Layer 5 of a small transformer language model trained on English Wikipedia (9 layers, counted from 0, width 128). Numbers have three digits each and are written without spaces.
Take only the direct path to the model's output, skipping the later layers: a vector added to the residual stream pushes a token's score in proportion to its dot product with that token's output vector.

Output vectors of the tokens that the questions are about. A number n stands for (n - 500) times 0.0019.
" und": 489412439675619647310615504284548505657379384354694633619631642576330468462450445420554253442203521574328500388448514527628520522449602517513350357335476687538405485545684343532451650481435516458579200663367620370445461556591492379478471719332416500338423728576594663417199553527410430456658500648676439276557507305546697374393659564582416594474678452438280352645231489524491327401573
"d": 445626287438243457512380505535321425257633618580478370701534512473460468229388591695661558613607747280528407428433547615420368687711381322621643347470275566672566456272455559474336435434427688264434484623342339658517534547488637491332520633630366605321302664647722838384390600289421508521433484585500569406448541563101363749576373305702448855571752427539533531648509457686528525608593
"ile": 534686480429592574704469669832476555476417341436524346743353310335490697424354599462201541287611361367666314294710677246662271428526486484607402828472694780729451656482529328476678496754695510741470482533527335531360550500353408574390791515573732596280426792479385556483173405692658532453804448314448507484802698632314310329439348240696572436631581412642624500397475467558461544239418
" med": 500687628521510515535513583448520583477469596458524515520481560606597409768463497447316625528399467582449396523368687605735527572439620352438479599510575632422470551258688578533729661390530241650542422532296271279390431561373637314687456741687435405547469209602531566514138620586464314650411471453398409625465507660477564423577568540372599335662529402397459641625139165311503213333532
"istrict": 816366434364730623246797471382505609362443700649338509751450650658309629653520625642435544398445419504685542774609467680553440491520396285613359655659760266658739561324938606664512669418600510657704426617545179712451485470289500330352622539555378302547541450541856509363672249468707420607348251516352198427611539504514571520543505705824434694487656463705448400359565605604479511547286
"h": 750729422322229374396373337518399484504399716556625243620478301552495364405542198760391589456500415356356598629432496590352477445510374505415523644424411548480517585660500602694237421511754622408707458258781376446589552206588640431384471365665536479541451639567599758397474484790788423321713419329624538662500339472605543535701433700783645405445424176602492595635619430572577541741562
"so": 545596529611253617688374678515593608627404570519292528769621277589567712540684332733763467570260514616768557379459491394357215538478285313674193121453237464482699625641790438534795416525435511375607350621476670370538526373429294188539458636518808421203267402349589864367656518377358202290627441457182486471537486757323446475528802486364841718338708606405444375603473387734455402569484
"n": 524577453586581410272582283406428349496642508606455655708564449449721622297466747622546437478453818744833432627496430604394663336403526335531523399331634622201325834717318418673351283452549658424465405460664553480529537552508619335445726634472735561540305764437597720535427568213540563641401544706469646515461615484487467541638730444158557573345476383381595331596665742540550318593540
"ard": 619326407435401201565307811658450476430614509651438672656481791669430738314875370701474449568407340625388739674496634693450643681660429430825529545280725587561592607646425323030298453426286295315439523505505476491454521500417468500444745628474482882318403513513365237452472642683677369416584500375476374367717446285586363264442417674367484524338355487802200496612750476465515589370492
"ition": 500467477392599578630459338671389603235610356789421478751527358612151306654444484529574438556510654724725664432652350356639706696479614474500355711516579622508615677446374578543453558653386421834571544698455304852527498373518252549604783456547779465504624412616588734209573368731566437362167432484616352457687604798633439466440434675599419518705610541402670521693325729733449097264554
"ang": 609399616486461457353518949935615564605640414554432612777589454707344522464278212306539592520551548573618706581424414609569407500557434522684393696425610425493576588539475517594505475470545525313489590423450512660527536170606691679349560357573304422544518461418345461422702518670476508457276496408520592517863470428378613567765472511375561636473420457440526275257461771374530564507470
"ublic": 792637378385565594616784626692647636551624487602246479736554467693410355611508454698492689394441218740611492625371397618458325474535478536600536708260612302455478357388424361740622520612388534455471409639623266358522512225304306270296311403609554568412572475590689446414419382177477633420645241311226294496705500388437400387301685466579785482733704574675280241534505477528488135555402
"cl": 584715454455361604542490276326524682633395561576496366660455575376552504401647306737142354421371614814607640352404199492495532535576423234730276577298358800380654426365447293523483504551344769545335344533739556556620507592596535317643738617538689389352130322475577828360532419560594496348623374239684413538342422629436641527649421373252324577297458673486552442247470527793496473534473
"ob": 698387470565571571515531356516642580702083348527424613760630464457566406565625354515475515520625441641590662390493489425570335392504287625542500743389449529522781613618391513517714418463583547518326447422550500764454532540336276365422523691676522770574504649258356532536311611624713364710409434566399564379669349511261636488452406686443425240311405568504333337343461600504506565291570
"ograp": 528728526546835540440382548510384699860451476654313400730599422523526434450566186242266529398287458678344601282444308672617270422404470460380509661369576297615685705580367346483332577556447511583216380872333444548510441514626206399638471855793546495430324266327403379514405425692464451504552505478047434623759605675641884544127283528516361794437338646782553331680291379359434229321420
"usic": 509736433660617797785479590514495614725579513339448535743099411576661561622476556679688663600515548520579640362487166295657443500510569563516652513403565227338347495482652253472476571544456490278589269467405372611264485638522269386413513794646586408600273606585374570441394470828476236699573401476179473618789527474514490438504424326673958435848427626633309326108475477394486478277262
"ubl": 571641389414634563714753592659732639465608255705406564730545344869514712353524361776270509380363357759725632793633541565526401377293626465632591810359466397438548367362400524539402618419444451445640625398526151367645512421409346356478444514362425292269485426500464441508357471305333571557448229657477480611582449670432620583606745664681794737649762484638393356556475613313493521585330
"it": 391269490425567430518359496720715544486787522651486478757671414589274681710394433291606454564667716583485605279500454433679587420601488761451316548558462619396530608570371612604429419409474428583511500464439444470592544318413387446941511382627678611489665622714402500314597350758532411549296475390611616660583418547504309471662593445678391414676377724680620489466680429484546578529622
"ree": 566388401638456737344525524723618525547720389722578816788327525349458813410720634948387644376534504580619650482367431665589611360434621444528520513473553521664535436313628362346391330554397466963336367426645482474456522608496565467482581630388658687404556681320840270557451286609607280349458583492591203375793585372608470540378615618801361358517774492679693430389436275701434511424406
"ary": 570330287482645570606568215443516658409518476738696371605600803550421320359276650647680446479516462470514651540537395211359478573618400393683451704290873362279705639699378154366674622500620668467069755634618213280333514477432361457381366688500295462575323275674585480619166430672739446757620449115770567683805586694434745400722546542521572306759574372500366431251357555416488588406630
" as": 541488348561576352438413641350436619485611564667599721509316503485429433509420601614612300569540387491382539480481528509669482635538560614467214398550551546321487555513628471338604564433593605638568626642549438343526429466760362511490548496241456497406397488623496673439319557323392487432714566603497589569439503478364847540471403503430399356497456451404439691609589310370553401567378
" play": 464668447600542465489248492602339510534563267407688661495445493675516333675325517630518611697509463616485493616366647546702531711359633363451576604586563590817447440660579475443667617510568373513539643492496580511239420595519643538729796601449682519548447626407362733654391640528342354718565522623592523553542646410662835320515480570516692594722475536436387378339208248561506514589358
"our": 358328634567626378428372270604675536681570333656511629769496468452395455504592298416433624303486500818715555344637472669413307372461465618469608430553646388376581513374606509301438366492500359801380153189577540329440540322567476593349654786302407562484530480572193425806570185761568500710195565462314326207520596512544389461619455451495592669538585698464429524663648302691471510393390
"ond": 546616420626310554516364591598670469612612736704375615835522422545425470337680561689387474610451634360670474673550475411689258456329612702771571610332534512557792422767315557500177496473320529465312440528425413210123534471439306552611551635629309360174531455565530500602451274518662056745654429308500493462827551471541629268614684492380435620622587622528406263378750414715510537458432

Each question shows what one neuron of this layer's MLP adds at an activation of 1. A number n stands for (n - 500) times 0.0012.

n475: 418412653560549518450558515438633366682474458488457666496575396470482435542389637417370646300652285506337290503560435578488396445725521610671541494580494326647588663441571503547415543644593621479344554573402537311388524357444459374446601404410376473447416645408379565558503506448409474440423527397560543725466589681503353744385528454461554458438644424677599455407404450413424570541631
Pushed up most: "ile"

n320: 424432428571258490416601346520565661410511551358681510608507442523305531661766377394503632525533447597446415753604656451619695455348510521507566587490408645769532500430602480416436448500344474524549620599452759528353324598454432526524634487562891380563529576469461416672500309452313406603612416523481558548593540507563533486538497391457371435668565309383497510323364686427267637645300
Pushed up most: " play"

n94: 547486416534552589441421527544522668427401627427581578632506408417494480595361457430348497406485518569497534462573681488374478668519413526406464476564503533537447561191528483568494463401584503247495400753457494299476385486356470214628520641548659531423446488394619573562347467523409482741468462530344519537385514610494506432570676466527540480442399571361489514624456441477409440423611
Which two tokens does it push up most, strongest first? " med", "so"

n423: 494388480491557470721414650518444497568357567479475524336561528665503782463380522518604548384500438467556581449478690597782515342512294364458497417546545613549535584644523343542379660515548660611441512563440337487345532386439494494572569438739665579442645513516539657506522487631423390422503612561506509483257430699542415632618443541394571746536525289625299695373475358541454422488533
Which three tokens does it push up most, strongest first? "so", "ile", " med"

n379: 460339575443416590596490482442409451557479447664455655463413437578511441565567737402529517384724426471508598620565621574492448479625551458428556442653633424476497467573475659441467611487511583432617527471320418542578491419588608331432575514550399425387620372456531416375516416418446576654626481444552456390389543597410505350623542398462539637603600460458470554513329475690528356707552
Which two tokens does it push up most, strongest first? "istrict", "d"

n416: 701565515551546712462454440500562524556426537346593461396634554658395570534437557503559651520572473572367592595433630591453481489554584635406561370481420401683597259613513715556520429580532322421608611533457583439404478277535522575528532441578534500697462518483432517403373696463406548426449618392532479475351442438497539500329471583476462415593491577367607303561420468433737573401512
Pushed up most: " play"

n157: 535409582654497613497698524404484456495346518455475440628588386335522460525638634417516528454418488424586500604623552463480505458645435480583554671511626703503469472523653642477536657366534403486366454545486456497512466497377524356268419407665467481546474444397513557458528418486506565711516500331393583403492462439409314514466458553518319633438450471278418610492555640489519405626300
Which two tokens does it push up most, strongest first? "istrict", "ob"

n445: 607393548500419566453523417509482610563433358436556278552310488518595698412407611462398610393660433287518699519446494665604661480494591454548613376485553621500522401296556569740488343203466453479456440464658525519452510438579453474518481652529408545557526445676611487523531829601370320542376410345265561597568485503571512636547528561536442567497407672611564594432436532541658653423445
Pushed up most: "usic"

n502: 424589463427541442684526544471423548537521462443506474602575511479616503484451489467495536464601275415540477693505497486478622294515545489631511325595712606497425468489502583441551583239500631679456503440484410583528612420578541469500527390543370667657405400511451592624476523400480632466416333574451558650585634531511539601439544508416543651409610402624610479347348433486651642510446
Pushed up most: "ubl"

n236: 445641592589555492438490414618508649594251551355486460609536495463508478398340426649531659441584395471405385572401582447480414448508615558489415347516545566454629379545601578492473390445494583470448332463483500622491564492520576415581332495569418329410433558492586497313462439609579494480587589460356369456530521685365500371283583505581523709524654438474484602419530427275497529431520
Pushed up most: "so"

n442: 552447500556599595424427579548593292485567432514696434356552580506451576384425381703368198558415650556347089401410492500666421553430555533557420516422509440488473426512500488454600500400572539724478309660506547464652454656341379450412607480371347509390421394574416458528459325624509657528500390537542445506476494414337523451479437580384447456409560454486523453399612631476571511371416
Pushed up most: " und"

n436: 411553691470545543477545637487388571525518464476437527544618556601405700365384441550511426264556648509597497580583571396434636641579687565381416488380370509442488327529467478624483515476483460688343544427356480643606409612514337624550664600539413350526442373410492572330508556545509452515566456503513516631384432497660419569543435525464550414516367538617517528402510468734564441413685
Which three tokens does it push up most, strongest first? "ition", "cl", "it"

n8: 402403500489338508262433479538620326418539578333366421609552430604489569453531581455532494385562599476712470477569505566626529646428497700535457645546511509569460309589576508419525558462446434508460555513379522400482258310598511579450593533455545585667450512565606423367306704511436530573364478486421681503455519456524288607380472522580460584543607471527511594456462532543596716584556
Which three tokens does it push up most, strongest first? "d", "it", "ang"

n127: 711686534538591284387463597563316638570494558362561454724546467474405497424458584654395451583383426622470558440424508472396463517554538632402477434634408582400469577567530503497583542618515619623582582437584434397453366341561301590459407544358366512574427532518525497271332513485482614621458286610551517545250280335540665558527533586373458601543353586622591488539473411430639608601509
Which two tokens does it push up most, strongest first? " as", "h"

n220: 422425564517345449474574559438548655563361397503282636534360318625468620516376528408556472554757506368395440574620526749617569492529399478524589574663409462558454551563669396486489530505548402377579424513494545432523459386440503563517421574444500587583492485598566560381434367595514527523617400611602620500522546503611457532282618467565550428449354644585384508487528733517611553462721
Pushed up most: "it"

n406: 439470751432312558436560583512622755394604569290537570565580446436581485744446392584409591702440432443366394409518581466451591671511479428419329215485751405612540393466376620515503614543597438491616520615678473445557423469676614449580584494364473410408551538443543472497542418446309548578506651318449472429476564612393410485497509434503368518422536515477589527514505232424503531442503
Pushed down most: "ob"

n76: 494443509594588520630712597456492445455306545541573542374604581565450417511582451516456397595567413461486559638463559595288505352549650651469438531483542604486459341609521658601586484508664536429481590383421364585661358635438351478480538660488468430568462411650404459560603628497414561653403351517296481347485489422592455432500587506794693552575451482582611614561573411397457541723461
Which three tokens does it push up most, strongest first? "ubl", "istrict", "ublic"

n174: 572495413590511519528466421434362590387491464495623556517604497457495584643614563521450721353410506595486275514511574477539602482456379511545545570503484468579328376511478492395456581362612636497529503397547387497610546316344676516525550465678607613285565369489450382495587549327633395660672509620391505410494591646505436455562644418515459440667417546495418655439448491461478403367604
Pushed up most: " med"

n510: 470500529549406533544532533506562571297560428471267554391487317494431604494434571607415377503572545429644547745467586465459700344509646509622668647422455556424484341415383570421337712661324518591717518524450556428396514739525583602488587442572488416462506592581456570717598493444535621629402712530648471443587455300368722519591634574320509589506484494506595469374553331462613447413536
Which two tokens does it push up most, strongest first? "ond", "ubl"

n347: 534394480420432557602434461503538492429384458419533539305445331597562516460465516487454541508676550472409321636497417718420413546574447576435596386393591540458376542596454666434479751699451477521391600549565444511486359480600556654716443590457586487420536395556426495594359642607754474561535545531520367535470383377497474539571473521585578652503597478436481548441519541699509434381472
Pushed up most: " play"

n237: 546422488461637552610465503391465399517631625457480558473506568527612592359506666429580511500399702453282397549431461491569436537476591616383489461530258598408590513468464591274679439405586457461361409535656523586527509600605457410553352436658604566407425449339492552457517813559622548655561421579590590313432440465399508468532449658458399483546673471428389489505454503598455672478488
Pushed down most: "ublic"

n359: 371520588612547528560522564606365246548550589428390509436560503630477402731324579432649426360411515408503444329580552605500536561539511219478525398526480534566566385651463511401382528469450434597627494508573483488415223539359511333653421474562465469512431485582362396506396460634458463536530644582451413629330528491562404566414758456481448454500597292569382500495474530539656605492755
Pushed up most: " med"

n256: 495316366560556487597444460465639550462515444545328538456548544505527327560396411440576410449432523276528542480574428571344421569537388399387591735514481412505534403265487563526362618634610418571437530508455586342576516595660542435585511489441558435543466347506526381579566521611443488512430435468654471443581441413540406371576511522473518379382595652600569549482518820647459291629439
Pushed up most: "ition"

n117: 607593605548581664727503517463300471446410564267630524550358486274410518789479503542461380482478450351462750461738342532514470454441415549333523577561407617561486360663525582386507470497588349551477470633507587514384574497414497533624594507592521466325477408535352613664603379452636397522416523487272273677336561460389584471447451120375820331607462643355647599526516529493338563597652
Pushed up most: "usic"

n37: 456861529620595463671510557497424496541534490661609497277343576355426319394374580340559709568551727507479623430425597379482778533510265692641476445585738584548347366606450435382366636590341516725622381593395562482475527341758533313641441517522420551668447529559622447191438405555393482659448453426477526451514500486641658550638514535640438272553461525348462462506613461405599474590496
Pushed down most: "so"

n229: 534360287482539688585646542321657488526423535385629595761470476480529648494491674522525503328287427618362300473578464470551542472503370381460377453612600466381470538343593419436523510619524626555534261457446612371379368446421525472400583541422568477701489531527321482492453572553500415635384464586558619535500394525563400667554301471522367347585375512635424497426633372509416531517562
Pushed up most: "usic"

n149: 514595453657485378525546454595588528617500370585616395707512509392486454524527629410531412574554413425619645406523737368320546514585641617633694605590543399423512533136692518417556568408561472471432436474491503622371597500475454525500509414440539480657401453419440276568506462625429433453422419564435422604376439391688457675494630712560489408480449512620385367431460522320677560595578
Pushed up most: "usic"